Layer 2 of a small transformer language model trained on English Wikipedia (8 layers, counted from 0, width 96).
A neuron adds its activation times its output weights to the MLP's output. To switch it off is to set its activation to zero at one token and run the rest of the model.
A neuron's activation on a vector x is GELU(gate . x) times (in . x), where the dot is the dot product.

Input weights of the MLP neurons that the questions are about. A number n stands for (n - 500) times 0.001.
n4 gate: 306 434 372 602 438 424 560 692 640 560 619 304 356 186 376 449 536 451 406 575 481 527 832 361 585 617 565 338 751 827 324 635 577 683 646 622 537 356 576 627 326 620 434 588 535 605 423 369 884 546 491 614 514 399 319 425 173 661 732 486 556 532 231 315 645 626 571 585 360 453 317 630 612 730 544 468 896 326 519 565 645 572 567 253 500 850 655 184 511 572 701 535 265 500 787 482
n12 gate: 624 301 436 694 510 704 460 289 612 641 376 211 541 380 371 468 308 203 784 533 524 468 542 460 253 284 574 417 388 388 244 645 447 559 500 99 379 565 625 650 389 825 367 253 683 510 126 738 532 368 375 314 505 505 590 505 699 390 636 415 416 532 415 505 406 543 714 396 224 528 459 739 280 434 495 591 157 337 396 731 467 428 157 723 462 468 345 260 554 461 279 594 533 620 486 405
n123 gate: 575 441 518 479 288 551 678 614 492 513 373 475 363 496 583 351 624 678 618 558 402 617 371 526 403 416 467 583 532 359 518 583 491 845 752 581 450 719 309 472 629 540 568 583 394 338 462 586 706 599 475 108 394 807 516 370 639 570 658 483 558 605 596 644 830 747 551 487 155 572 455 652 533 387 418 403 731 664 740 393 512 408 720 517 333 410 389 479 596 719 522 122 433 389 666 444
n201 gate: 266 395 626 254 598 593 426 459 500 599 654 431 606 382 531 536 509 653 333 546 688 286 523 739 612 532 436 641 522 459 327 388 641 262 301 385 656 509 504 612 495 588 299 555 311 646 651 572 363 440 331 32 370 171 322 574 356 459 603 407 472 600 302 784 749 457 158 430 666 663 648 535 675 537 490 277 606 841 635 323 408 707 495 674 703 745 235 613 447 742 423 723 370 652 406 384
n234 gate: 379 527 416 343 258 601 384 655 361 676 404 851 391 294 345 284 709 459 585 540 322 375 460 479 636 530 304 170 548 485 239 632 602 540 655 640 767 392 661 225 638 287 530 298 683 693 531 639 647 489 456 462 437 432 189 431 324 412 192 455 728 574 800 324 411 321 651 555 485 560 548 385 619 838 737 380 573 160 420 456 560 547 162 194 255 769 516 292 791 577 432 657 400 447 414 654
n249 gate: 436 395 441 685 356 659 764 416 495 712 171 389 899 330 706 475 577 405 474 242 531 201 485 634 521 876 315 385 767 475 728 433 334 378 424 533 409 540 553 490 589 158 639 616 655 557 619 406 410 571 329 729 687 326 749 245 659 440 790 296 313 396 670 141 611 523 330 500 453 561 554 695 616 566 222 505 384 830 781 340 449 394 485 762 453 400 246 567 52 448 442 543 673 257 526 451
n283 gate: 363 452 620 461 515 430 526 524 713 489 379 372 663 681 242 539 699 634 455 826 333 755 411 101 430 430 153 451 405 248 452 456 525 335 490 634 495 746 519 168 740 486 500 372 876 364 251 269 495 452 559 511 505 417 290 521 666 529 688 665 959 993 638 375 213 459 671 490 541 225 577 576 218 475 608 390 624 617 535 666 490 339 636 574 281 529 664 723 676 464 630 615 610 500 394 586
n4 in: 602 146 273 505 677 240 378 478 463 451 528 335 575 409 535 586 548 414 486 564 580 598 408 728 653 583 532 468 826 564 544 663 716 147 523 709 550 126 548 665 856 334 500 418 432 509 486 467 659 619 760 312 375 604 606 554 286 568 460 634 669 700 307 374 477 623 295 509 443 847 630 332 541 583 258 696 807 665 528 731 395 531 463 559 721 572 608 312 690 680 346 631 509 603 340 695
n12 in: 269 436 490 451 703 793 292 602 857 631 449 604 470 357 530 585 556 326 541 509 551 799 382 155 427 373 500 343 635 568 53 585 255 391 454 446 338 725 656 671 575 565 459 545 280 546 430 707 446 466 338 675 425 558 775 282 573 318 693 587 491 443 734 505 527 353 592 436 257 610 469 430 441 645 411 702 434 500 468 375 518 422 242 500 714 558 263 407 947 495 590 686 414 718 537 614
n123 in: 267 464 379 377 539 606 515 509 605 664 660 723 547 514 649 406 418 257 500 490 471 768 376 586 500 399 302 415 559 348 531 828 178 971 663 417 111 595 432 528 569 595 824 272 661 729 339 480 481 428 401 315 556 252 334 147 374 121 556 409 172 293 299 655 567 496 597 683 328 591 565 450 338 323 283 791 480 527 341 462 695 400 500 623 466 519 520 544 527 539 670 404 577 622 554 283
n201 in: 687 554 234 754 509 418 500 668 432 384 376 585 564 424 406 402 474 434 464 396 602 815 500 443 345 532 447 522 595 662 660 360 338 531 509 588 343 522 642 522 896 483 715 482 334 592 694 261 697 705 845 844 381 624 618 408 450 482 426 668 540 531 595 532 333 383 817 573 337 204 438 513 315 306 621 648 547 571 623 469 712 271 321 280 393 491 582 597 780 407 708 391 654 380 865 487
n234 in: 362 537 581 433 333 539 588 372 649 370 726 625 304 462 299 304 505 450 680 948 258 289 625 290 652 791 386 452 551 278 370 393 480 816 339 605 712 447 657 500 710 551 407 486 643 549 649 775 596 725 735 580 519 595 491 722 422 690 383 558 789 262 468 480 539 478 294 602 600 573 439 467 877 819 570 463 717 473 670 276 447 232 544 428 321 543 588 742 461 615 505 352 330 309 75 444
n249 in: 778 654 235 350 527 670 131 274 333 545 393 432 580 407 117 822 119 729 850 542 436 612 778 544 596 595 474 464 465 479 449 483 441 379 294 540 187 359 530 393 495 625 729 583 533 505 441 418 277 432 641 639 260 613 470 876 505 603 561 600 490 536 636 840 600 179 713 363 278 320 228 525 353 642 706 607 473 494 109 381 385 430 761 396 608 531 679 194 386 267 753 334 273 461 355 444
n283 in: 459 477 791 555 460 430 505 508 720 393 272 448 812 474 615 556 566 347 356 698 460 571 539 312 312 591 253 393 355 362 528 591 284 292 422 491 491 581 331 265 643 664 531 397 800 262 535 491 419 467 491 247 584 492 521 389 308 360 588 404 646 940 517 605 634 492 474 544 518 548 605 458 491 734 406 350 635 383 335 589 690 442 588 517 301 623 546 752 684 366 333 818 873 422 376 642

Output weights of the MLP neurons that the questions are about. A number n stands for (n - 500) times 0.00081.
n4: 517 632 616 435 327 593 356 641 293 481 510 810 493 510 598 463 517 570 322 458 411 510 564 388 340 483 404 422 500 374 449 426 341 473 535 413 594 725 493 375 224 643 539 390 653 531 470 526 375 446 348 427 507 420 538 366 510 285 426 399 496 453 597 535 654 503 483 737 603 407 559 507 690 518 682 410 308 345 557 289 544 503 606 354 289 573 373 465 459 440 591 544 480 397 728 493
n12: 569 462 399 318 570 324 321 473 552 343 510 596 518 365 604 507 489 626 310 424 336 629 472 562 547 425 438 472 507 510 399 442 357 300 543 742 576 411 296 410 392 354 503 620 564 553 720 314 479 528 476 544 579 440 298 613 433 422 331 429 434 517 557 442 812 504 420 733 756 641 560 602 415 590 511 322 651 338 538 333 444 422 774 476 493 551 500 645 531 575 683 410 527 534 507 476
n123: 700 638 410 580 500 518 538 418 458 430 434 216 366 387 303 552 669 424 549 490 451 354 521 552 525 616 619 510 416 559 451 439 629 236 507 537 610 330 592 458 580 314 277 609 312 468 586 497 621 442 531 565 476 550 518 790 500 726 378 532 631 527 628 464 296 486 573 350 721 380 532 573 557 442 756 360 451 424 565 543 263 532 554 375 661 541 490 496 458 384 543 721 568 405 651 477
n201: 410 643 454 430 660 447 613 438 497 657 580 500 521 318 576 521 596 522 355 487 475 219 431 711 657 534 354 615 461 531 541 482 766 514 432 426 638 429 362 367 563 537 366 433 389 521 514 364 472 282 368 223 634 393 447 617 535 592 608 360 386 693 314 511 529 451 367 448 581 628 603 657 418 518 605 290 391 529 438 433 588 613 576 510 724 599 420 584 444 698 547 775 459 469 363 568
n234: 374 492 573 673 370 550 696 432 286 379 424 451 484 723 559 561 725 472 467 290 661 596 337 767 504 215 655 752 654 500 409 346 541 451 516 520 462 406 451 492 504 480 247 628 570 22 504 567 607 284 389 362 579 633 426 289 651 533 610 441 396 504 465 456 654 535 515 410 504 519 325 428 352 397 443 500 346 714 489 500 316 500 278 466 654 500 496 444 573 429 492 485 500 650 567 522
n249: 375 343 658 573 814 352 561 488 540 678 225 758 508 322 429 500 533 521 217 692 781 374 625 745 492 520 344 540 496 382 544 437 216 560 517 571 604 417 435 532 447 717 849 369 662 537 368 350 702 596 646 353 540 388 347 440 471 366 550 429 453 316 405 227 429 553 642 643 639 537 656 436 541 542 435 404 557 487 524 500 512 730 475 569 460 337 578 529 516 448 257 593 548 579 780 641
n283: 541 510 549 357 331 584 570 589 386 344 538 621 602 359 589 410 391 353 636 362 528 542 654 520 475 480 756 579 678 524 437 554 470 562 376 448 545 204 467 642 531 409 553 647 468 489 603 644 538 332 445 527 476 669 638 554 230 456 586 504 322 346 411 475 803 403 334 616 587 732 426 533 525 626 311 517 622 450 514 457 569 581 328 572 636 392 470 392 594 520 321 286 422 622 389 393

Each question names a token from some text and the token that comes next. It shows the vector x that enters the MLP there. A number n stands for (n - 500) times 0.01.

Then comes g, the gradient of the next token's log-probability with respect to the MLP's output, scaled to length 1. A neuron's effect is roughly proportional to its activation times (output weights . g). A number n stands for (n - 500) times 0.00096.

" N", then "gu"
x: 193 320 670 556 498 584 471 561 656 513 277 656 647 598 447 419 621 625 580 344 412 370 457 541 584 512 456 591 595 447 255 495 497 785 529 491 494 582 274 619 658 535 579 471 686 405 617 533 477 353 507 594 515 430 505 555 517 558 476 531 468 736 519 509 555 616 335 407 313 533 514 456 499 599 310 378 501 374 538 363 649 524 602 587 616 566 493 723 534 548 566 536 505 469 536 519
g: 395 750 510 444 582 190 514 443 647 415 598 536 486 517 669 403 413 405 332 488 537 517 552 547 552 471 365 542 379 501 571 597 533 572 506 495 658 630 371 507 662 765 479 509 510 510 267 543 617 384 607 378 446 484 484 439 189 466 536 400 348 523 532 453 515 461 491 456 506 656 312 573 340 569 323 450 498 464 457 563 406 609 498 611 518 328 560 541 505 312 557 525 534 431 669 351
Which neuron, switched off, raises the next token's probability most? n249

"n", then "am"
x: 496 538 515 526 715 549 257 514 537 649 421 551 472 460 438 456 425 431 540 363 475 299 438 648 527 559 456 522 560 471 275 557 470 725 654 311 614 413 351 592 530 554 559 644 475 555 473 409 490 445 341 655 556 304 596 550 451 579 483 607 411 527 477 562 460 435 503 481 458 545 488 392 457 721 283 409 532 448 476 288 452 463 691 419 181 562 340 669 475 461 738 523 449 416 436 539
g: 597 367 521 525 503 664 496 560 569 514 500 412 330 671 409 410 426 424 413 681 400 458 362 504 662 276 400 364 674 595 449 522 439 607 457 486 618 393 573 595 527 541 399 567 467 664 492 481 569 383 546 405 580 542 283 597 476 419 537 565 692 508 365 391 538 411 484 554 533 566 543 266 595 510 280 498 586 590 573 569 635 694 439 578 650 565 468 163 520 579 589 672 481 515 349 520
Switching off which neuron hurts the next token most? n4

" Ha", then "i"
x: 384 507 566 371 480 454 431 569 615 369 425 575 771 553 555 413 488 568 607 369 536 492 425 605 626 537 432 647 733 367 383 608 475 821 477 297 649 514 497 416 586 484 603 440 662 366 487 630 595 286 478 572 581 504 418 468 562 547 467 392 442 793 546 355 705 714 287 397 307 524 488 527 559 399 387 427 527 423 531 351 591 509 682 510 563 510 490 701 503 489 549 411 439 485 593 518
g: 555 498 558 666 250 551 376 464 633 527 599 565 501 454 372 519 582 540 310 457 391 610 416 444 507 436 472 488 493 678 439 490 411 520 445 523 570 551 574 479 335 477 430 504 568 497 456 552 323 713 424 557 651 557 495 504 411 480 624 348 474 539 695 572 523 467 438 619 450 492 406 289 545 224 426 631 610 564 559 601 343 484 532 628 503 342 643 901 490 610 431 423 387 310 488 502
Switching off which neuron hurts the next token most? n249

"\n", then "\n"
x: 552 339 463 642 697 572 540 603 503 582 388 655 749 565 518 468 477 584 521 408 571 596 376 537 619 498 544 372 427 484 463 696 603 701 649 555 289 480 403 649 513 670 558 455 531 680 527 653 361 460 266 584 499 368 498 633 540 594 424 396 475 847 418 386 627 526 492 518 391 491 408 455 380 500 549 546 363 203 340 361 508 542 596 479 364 483 306 620 716 524 518 532 478 373 574 495
g: 398 620 524 426 687 552 511 487 584 512 511 516 616 336 398 613 428 517 588 379 435 395 641 593 325 502 481 522 248 253 386 415 577 538 690 581 431 364 555 499 453 618 595 251 527 470 568 517 357 530 450 333 461 524 387 557 429 378 560 542 573 461 552 415 420 580 479 492 478 483 439 330 502 597 437 592 508 405 542 288 654 535 477 469 583 400 261 820 597 305 538 421 379 434 389 453
Switching off which neuron hurts the next token most? n234

".", then "0"
x: 584 347 366 525 660 428 344 411 481 446 295 440 708 521 403 464 328 652 267 382 444 409 402 477 342 483 481 663 576 552 249 483 567 655 537 524 421 480 420 690 586 549 653 538 500 574 473 512 379 478 352 620 456 509 427 610 418 612 667 345 484 594 565 489 717 392 348 448 499 462 427 549 517 521 346 588 487 419 521 417 581 607 750 483 393 392 326 656 619 423 381 399 356 438 471 630
g: 373 565 519 607 410 556 518 340 553 382 519 435 455 632 429 543 402 624 292 648 623 626 426 455 608 585 508 640 553 489 387 458 353 533 436 641 551 416 613 461 375 563 562 428 460 367 447 573 628 414 607 525 606 321 397 609 727 571 328 399 420 518 568 645 412 472 818 501 411 554 464 568 488 482 387 412 517 574 571 784 546 626 542 383 663 450 717 493 442 445 310 566 389 421 394 449
Switching off which neuron hurts the next token most? n249

".", then "4"
x: 505 327 467 514 651 408 436 432 529 449 312 445 724 488 390 514 352 676 361 401 399 430 460 454 392 432 532 657 526 541 177 573 571 728 575 611 411 488 421 683 627 544 669 580 536 572 459 529 365 449 392 596 470 485 440 466 421 738 644 399 494 653 534 480 627 414 283 426 437 500 400 521 516 661 354 633 526 440 578 436 535 570 632 494 409 379 360 630 560 487 286 419 336 458 465 641
g: 464 545 495 418 328 570 408 599 261 454 515 578 602 494 589 496 409 378 286 531 504 450 581 485 650 416 322 470 506 370 529 686 324 499 385 441 669 592 493 592 629 326 669 357 472 445 521 468 485 483 475 371 442 574 580 703 447 744 389 525 489 455 291 636 540 323 519 512 570 566 437 537 547 490 327 559 509 660 479 589 593 733 521 422 509 447 636 338 586 539 313 572 296 507 496 401
Switching off which neuron hurts the next token most? n249

"e", then " the"
x: 629 589 646 643 484 449 304 491 521 551 336 496 481 417 378 488 558 989 351 569 327 381 288 511 503 492 608 583 553 499 344 597 448 667 598 476 565 465 383 527 491 452 573 584 383 563 537 633 467 368 314 616 463 403 485 409 637 470 562 601 389 675 494 473 641 571 460 370 332 452 435 553 585 655 453 625 595 437 564 606 488 565 534 507 308 560 456 660 880 496 539 523 442 524 278 558
g: 448 169 507 517 386 408 517 639 363 516 548 341 447 415 493 428 357 564 316 550 653 524 530 500 511 493 378 417 525 366 639 530 490 429 578 596 483 397 591 541 632 735 498 410 326 499 404 467 546 508 248 634 559 462 466 475 381 541 460 603 558 564 459 559 430 457 478 299 352 463 495 465 562 575 426 638 499 469 401 257 420 430 583 507 395 442 416 445 579 643 412 423 571 440 900 478
Which neuron, switched off, raises the next token's probability most? n283

",", then "000"
x: 420 216 437 684 629 478 490 423 551 678 406 454 679 467 526 506 401 695 391 447 531 517 388 624 523 567 445 553 533 564 230 491 457 626 509 526 556 520 306 519 583 562 466 698 572 538 376 533 590 514 375 684 491 465 470 599 522 837 626 369 313 713 492 496 540 485 299 510 408 488 505 475 459 563 428 517 484 450 587 534 518 432 443 497 357 492 377 708 507 630 434 447 259 657 534 605
g: 553 564 695 510 411 830 360 586 566 509 514 652 559 503 517 467 490 692 547 580 477 675 315 457 431 503 563 366 630 665 735 364 589 488 515 446 459 642 376 369 484 425 494 529 483 560 438 385 512 503 449 357 637 528 628 415 490 663 480 591 433 517 567 445 379 426 528 479 502 648 230 429 524 465 596 757 477 467 477 355 370 409 421 292 495 343 501 543 467 666 627 545 521 555 454 655
Switching off which neuron hurts the next token most? n249

" moved", then " first"
x: 655 464 414 375 481 592 406 569 476 417 390 521 579 399 600 477 434 563 484 629 524 740 602 583 604 584 544 508 549 496 390 515 390 538 541 310 363 493 321 482 568 426 300 489 725 452 373 541 538 490 360 545 674 383 536 497 431 439 561 649 474 606 505 520 675 648 306 531 406 468 521 506 717 601 524 568 522 354 630 554 476 552 690 529 495 613 248 445 367 351 395 744 352 520 798 616
g: 554 338 585 463 465 621 356 419 324 443 380 534 397 490 563 431 457 540 241 587 460 673 314 472 527 405 425 365 452 625 439 441 746 621 363 480 404 524 442 245 602 546 506 471 390 495 375 378 657 564 397 592 484 521 471 646 485 627 342 575 389 485 575 707 436 529 390 403 424 452 667 551 639 725 496 289 506 433 511 401 329 437 501 591 604 426 643 587 564 409 486 496 590 549 364 443
Switching off which neuron hurts the next token most? n12

" |", then " Li"
x: 555 260 318 556 722 646 300 529 545 599 598 477 783 385 482 391 437 590 391 461 520 438 422 529 501 432 469 602 352 603 428 660 681 751 557 361 421 497 321 536 482 585 537 617 499 491 483 544 471 311 420 671 466 362 562 726 549 559 606 422 610 588 629 380 642 423 347 534 505 563 384 431 621 482 477 442 422 368 418 506 623 554 565 444 385 517 578 654 699 544 471 391 416 451 609 490
g: 629 559 542 532 360 650 650 563 328 530 684 382 494 489 387 358 402 700 561 235 593 513 350 345 422 471 563 604 364 550 539 388 379 570 751 609 573 470 480 380 431 290 418 593 412 360 437 510 773 484 550 359 683 659 550 533 374 485 517 500 342 534 488 518 678 568 530 577 550 567 706 520 402 476 503 394 411 458 558 479 501 400 586 339 555 513 576 405 412 411 515 468 571 424 518 625
Switching off which neuron hurts the next token most? n12

" 0", then "."
x: 444 363 427 410 591 520 529 620 429 375 358 442 670 511 467 451 529 629 517 368 502 479 314 476 357 417 484 684 677 461 173 509 659 676 606 559 515 464 470 484 566 590 556 486 628 380 642 469 493 566 542 579 540 385 576 615 472 577 652 423 222 545 604 533 524 608 230 252 326 558 291 549 441 458 396 472 528 446 502 601 551 601 490 689 417 541 400 548 561 508 364 524 500 423 616 592
g: 621 512 420 449 555 526 481 448 587 293 502 308 589 648 475 343 392 403 504 490 512 407 499 420 350 579 565 520 484 485 458 511 373 526 303 528 353 685 502 573 686 411 431 523 423 632 671 237 319 409 279 425 482 623 385 498 400 472 514 650 474 533 519 467 860 483 487 462 514 625 434 599 577 386 452 559 476 488 508 327 549 410 433 637 535 371 616 643 452 381 370 593 669 480 362 511
Switching off which neuron hurts the next token most? n249

" ", then "os"
x: 455 393 575 444 584 563 388 414 638 454 445 549 575 704 428 327 503 648 416 468 519 484 394 443 473 579 463 643 448 607 333 565 568 690 627 581 524 574 274 558 586 579 407 536 617 554 470 362 393 448 420 666 524 406 533 608 521 446 527 501 194 687 470 401 698 545 440 601 458 728 380 351 411 576 544 533 393 345 442 408 514 488 590 595 486 625 420 742 619 601 508 483 336 354 500 546
g: 425 551 475 703 487 453 531 613 498 434 378 424 445 556 630 311 560 541 548 394 451 594 627 611 534 437 365 480 471 454 523 530 459 391 496 422 529 671 517 435 444 474 532 398 622 589 763 637 400 526 401 499 766 458 634 413 655 504 523 651 631 502 247 602 311 385 433 464 455 476 236 510 566 452 242 558 699 681 348 604 507 543 621 458 531 405 474 545 559 440 428 452 656 398 370 441
Switching off which neuron hurts the next token most? n201

" Ha", then " No"
x: 388 514 575 378 446 470 446 570 630 386 380 562 759 556 541 406 488 531 600 377 535 489 440 605 617 550 445 622 718 368 387 600 470 818 504 304 640 526 496 404 580 478 609 453 649 380 490 613 605 282 444 572 604 502 411 433 543 550 474 388 436 798 546 354 674 704 265 368 292 544 477 530 576 436 383 428 527 413 562 352 582 515 665 518 589 526 447 699 511 488 555 340 425 514 577 533
g: 537 338 544 496 519 539 445 494 205 512 480 454 564 510 490 493 462 593 336 373 443 687 349 473 794 526 430 662 359 576 360 537 508 577 632 528 431 550 407 358 611 632 368 500 447 372 504 618 543 424 475 761 435 480 565 534 634 476 558 461 656 553 589 634 335 388 413 686 417 351 252 602 424 523 524 480 478 437 526 455 493 370 504 501 550 546 442 472 313 569 498 686 366 532 726 580
Switching off which neuron hurts the next token most? n249

" South", then "amp"
x: 567 433 555 596 612 683 410 690 486 359 488 351 648 542 465 545 484 565 708 509 601 607 515 555 475 627 417 612 607 580 242 725 445 726 568 596 484 597 437 574 553 655 363 537 520 415 526 367 370 470 685 632 558 582 532 380 455 504 337 477 534 667 585 499 768 629 345 412 417 448 523 406 575 724 382 373 396 446 562 436 602 523 710 696 529 428 420 606 423 508 457 481 486 391 520 553
g: 415 639 628 546 510 520 482 529 451 381 401 392 628 455 525 458 529 485 659 577 572 402 467 414 309 499 398 431 369 551 445 631 489 481 285 510 457 560 469 621 296 569 415 548 591 500 584 406 395 413 547 319 590 449 574 329 417 502 615 794 531 547 579 564 489 339 779 536 595 457 533 293 483 376 346 562 450 697 487 710 646 351 571 370 613 395 423 671 559 393 447 384 496 362 546 498
Switching off which neuron hurts the next token most? n123

" Vi", then "et"
x: 410 455 414 473 539 440 491 523 548 404 392 465 733 637 466 342 568 587 718 388 412 549 576 643 533 516 515 504 675 455 245 664 358 779 503 412 555 631 412 399 539 539 458 393 653 449 365 519 420 387 438 578 375 511 495 577 542 476 510 570 634 759 436 448 811 606 319 447 313 620 468 534 566 569 477 441 441 310 477 372 630 470 407 430 672 558 438 804 518 554 494 554 520 440 399 487
g: 496 572 597 518 525 578 442 567 613 621 718 632 712 531 512 376 584 656 636 501 459 458 404 542 270 652 584 402 340 363 652 603 549 549 415 604 525 586 594 818 526 496 365 627 515 491 698 570 480 333 507 429 643 419 612 440 542 470 500 573 533 625 520 413 665 411 590 521 625 396 466 561 315 450 292 430 642 471 493 567 429 353 597 531 745 583 537 427 531 385 479 538 610 405 480 457
Switching off which neuron hurts the next token most? n283

",", then " E"
x: 399 248 516 588 671 679 374 465 557 511 325 497 506 568 554 500 420 663 338 405 441 518 402 652 571 553 287 512 445 588 340 510 416 466 529 483 466 599 268 561 537 633 354 642 498 594 473 543 603 561 424 693 407 490 499 610 575 613 470 367 300 728 408 471 586 514 374 621 299 426 467 453 414 493 391 522 546 322 520 473 533 402 566 466 400 533 399 682 596 591 347 358 295 546 600 556
g: 485 380 557 549 416 376 567 408 446 599 332 624 580 476 500 553 556 321 741 468 428 487 541 371 748 499 504 446 538 605 701 578 588 632 590 477 524 369 439 643 521 598 570 457 608 439 422 604 408 546 641 603 446 503 387 598 337 511 322 437 430 531 756 599 316 576 340 356 433 633 316 511 644 445 660 315 474 565 395 369 638 480 497 437 542 485 395 505 447 327 468 469 481 499 447 733
Which neuron, switched off, raises the next token's probability most? n12

"et", then "n"
x: 617 629 654 558 638 380 343 491 504 816 642 476 592 380 544 446 498 502 418 448 447 602 472 690 510 633 655 670 489 454 392 763 487 728 516 493 533 346 340 577 699 492 550 642 300 499 569 558 494 501 401 628 538 448 607 450 414 362 479 524 626 626 393 502 657 487 547 539 563 361 372 653 577 573 316 438 600 490 427 449 534 355 913 370 436 602 429 618 704 551 594 431 556 468 475 568
g: 625 682 339 520 703 546 459 394 450 392 584 413 472 685 370 393 585 449 476 507 440 385 361 661 586 507 499 381 325 763 428 444 516 400 668 588 380 486 627 585 475 346 460 515 447 644 444 411 571 454 524 548 505 696 635 427 190 652 303 561 541 261 453 544 538 526 419 480 595 546 331 605 632 619 462 480 476 536 553 424 422 462 504 551 596 602 355 424 523 534 512 618 543 420 682 491
Switching off which neuron hurts the next token most? n123

" V", then "ot"
x: 414 411 555 548 559 595 490 556 514 399 393 513 809 471 395 421 616 815 694 492 492 442 496 591 437 508 433 602 647 611 303 614 447 731 493 342 462 598 270 635 484 477 555 351 782 513 618 520 396 380 443 627 545 491 455 479 618 523 558 463 442 694 408 469 573 628 244 446 361 620 548 490 490 488 436 546 539 390 374 521 673 542 406 557 707 647 571 667 671 566 348 445 496 376 389 535
g: 487 553 401 476 432 394 588 434 566 544 440 534 506 276 463 649 411 297 580 418 434 442 506 463 628 419 482 755 340 389 337 328 536 548 567 521 499 415 501 471 504 491 466 602 570 458 583 674 284 491 501 418 728 311 404 436 520 485 476 612 501 485 476 341 542 516 734 708 551 609 574 339 471 366 404 595 374 429 618 666 540 524 542 357 559 546 438 304 520 597 487 550 318 561 235 533
Which neuron, switched off, raises the next token's probability most? n201

"im", then " Ro"
x: 525 728 364 485 487 505 324 497 582 471 810 504 488 750 346 548 529 686 685 489 477 388 475 534 445 505 522 728 500 562 185 756 433 659 538 520 582 358 321 513 553 302 417 437 600 418 410 584 465 427 393 620 551 560 494 525 474 604 674 549 439 549 427 508 625 499 481 428 306 350 507 589 540 323 496 445 633 377 443 471 603 471 693 467 374 524 546 471 496 459 502 478 398 309 332 596
g: 510 301 444 627 390 433 523 637 518 607 451 648 461 638 549 448 445 547 604 361 350 625 402 533 611 473 415 429 556 541 375 508 513 278 134 504 599 598 461 528 541 601 623 535 363 385 459 411 450 483 486 583 531 305 606 470 676 431 591 458 638 515 547 576 366 473 590 508 570 532 597 577 608 427 418 447 527 737 507 704 467 516 681 497 546 361 651 405 450 493 371 636 669 560 690 654
Switching off which neuron hurts the next token most? n283

"al", then " De"
x: 508 561 512 600 673 436 426 477 489 727 206 481 454 511 479 517 576 632 499 481 498 393 391 605 511 585 554 675 426 426 352 675 511 736 656 469 470 501 196 473 538 402 673 579 445 464 502 703 576 544 304 790 503 428 522 404 365 556 665 511 533 599 599 486 412 526 389 672 451 539 633 479 471 625 406 545 567 422 455 456 563 395 807 569 265 619 392 534 498 631 607 596 513 548 372 424
g: 509 403 498 556 398 611 580 496 617 713 355 696 429 776 456 504 489 444 754 631 525 429 405 542 662 536 562 564 603 417 477 557 568 568 392 505 440 615 382 346 548 507 479 528 518 622 373 561 502 376 559 257 499 548 432 607 402 462 620 509 550 500 633 372 645 373 456 535 700 521 541 508 434 587 414 430 585 449 715 583 555 610 534 501 608 415 785 618 511 430 479 621 631 578 241 510
Which neuron, switched off, raises the next token's probability most? n123

".", then "6"
x: 550 341 455 536 663 431 411 414 511 410 288 429 755 492 392 501 336 656 313 399 417 431 451 458 350 466 528 659 537 533 194 588 574 706 572 624 407 482 423 695 597 544 668 584 577 582 439 496 408 463 382 592 474 495 440 524 441 672 643 392 496 650 504 484 651 419 314 426 430 493 400 539 524 636 360 620 504 451 566 445 544 560 680 513 403 387 356 659 549 468 301 361 344 434 464 632
g: 507 574 611 537 419 545 453 613 355 443 567 597 658 434 543 450 532 517 214 489 414 472 544 501 634 456 280 553 442 361 615 614 428 496 485 444 709 573 531 509 535 452 682 400 423 523 499 442 466 532 531 495 490 628 486 623 496 752 361 508 547 511 207 637 465 236 690 412 573 464 546 505 509 618 370 534 461 719 554 531 744 640 548 494 434 489 514 281 537 505 371 491 303 488 465 375
Switching off which neuron hurts the next token most? n249

" re", then "g"
x: 523 576 417 359 557 478 463 415 566 347 418 523 704 488 530 493 479 455 411 511 418 533 437 453 566 562 484 437 525 449 456 626 465 481 521 328 458 547 252 654 615 525 465 541 676 479 391 513 483 342 120 755 596 431 444 637 400 607 658 560 262 661 561 450 542 687 297 525 618 595 381 409 420 651 520 464 386 407 502 449 646 528 539 510 527 596 386 753 646 536 558 510 381 403 584 474
g: 352 466 487 477 438 694 639 565 701 411 539 508 608 509 444 532 298 421 428 453 422 649 378 455 592 553 357 419 491 541 447 491 562 513 527 573 442 446 504 713 419 578 526 463 506 538 526 443 767 420 508 559 278 573 558 406 438 634 290 616 343 475 319 618 623 449 209 606 448 299 460 414 359 650 485 310 559 616 646 574 646 390 463 382 494 505 282 498 506 519 453 466 475 477 598 413
Switching off which neuron hurts the next token most? n283

" Co", then "mmer"
x: 486 423 477 333 648 390 446 486 614 324 475 536 757 541 460 499 542 519 683 487 461 575 477 643 554 454 288 663 625 410 290 796 395 666 524 473 469 605 418 559 612 712 637 367 689 532 457 420 438 337 387 717 503 417 472 721 564 467 548 447 487 696 449 433 748 580 291 475 438 500 586 442 540 589 468 395 520 391 536 394 678 494 592 523 706 503 502 652 691 523 483 477 606 484 421 517
g: 671 497 423 409 437 458 489 618 432 416 560 453 536 535 534 386 384 484 727 479 471 536 440 311 784 439 474 367 632 442 360 553 418 498 576 395 488 466 683 444 646 410 514 438 438 424 424 374 693 514 575 426 452 538 575 629 537 473 492 388 295 594 415 472 603 554 668 303 496 495 415 560 642 866 640 432 477 343 599 441 478 520 338 583 432 421 300 624 434 336 502 514 460 510 367 479
Switching off which neuron hurts the next token most? n283

" |", then " "
x: 355 346 422 536 658 656 406 529 533 674 501 503 590 615 491 435 454 593 449 406 565 470 356 545 560 380 267 538 349 517 374 648 642 614 627 544 479 482 322 516 494 616 527 619 605 447 572 580 507 520 380 721 464 461 582 686 570 528 460 348 472 599 562 375 641 544 242 608 363 535 354 433 600 471 481 462 461 388 483 476 659 552 684 431 443 567 358 688 626 667 282 297 360 425 620 495
g: 552 493 349 338 441 497 589 399 659 553 555 464 346 524 503 411 554 606 328 466 508 728 455 405 603 488 433 645 358 498 575 403 590 344 468 422 647 720 367 647 593 390 438 533 505 336 577 440 548 432 357 441 437 461 594 424 434 487 634 693 199 491 389 550 683 561 751 573 667 511 386 512 564 453 624 516 328 373 319 615 540 534 547 559 480 592 441 657 372 584 461 486 451 528 445 442
Which neuron, switched off, raises the next token's probability most? n201

" G", then "ian"
x: 309 358 697 413 446 500 474 548 521 449 396 569 806 537 447 365 566 646 550 524 512 449 318 703 501 665 385 697 594 487 350 569 472 759 524 399 605 589 318 555 433 506 576 499 610 519 506 417 415 310 349 657 504 563 471 559 600 627 435 541 546 721 417 453 816 558 224 490 480 618 449 544 489 365 464 423 590 440 463 424 699 480 625 548 719 563 468 546 699 539 660 539 441 446 509 485
g: 533 390 411 680 478 522 486 621 481 585 524 552 524 722 444 482 647 502 671 456 369 509 682 583 553 637 557 436 525 574 510 380 410 491 736 507 389 576 508 560 463 479 494 497 440 490 536 574 813 642 472 523 659 437 642 429 559 638 317 404 516 572 416 665 429 451 379 365 541 484 280 307 269 366 461 413 463 464 463 689 579 220 531 708 438 477 557 464 487 526 655 506 458 515 472 469
Which neuron, switched off, raises the next token's probability most? n283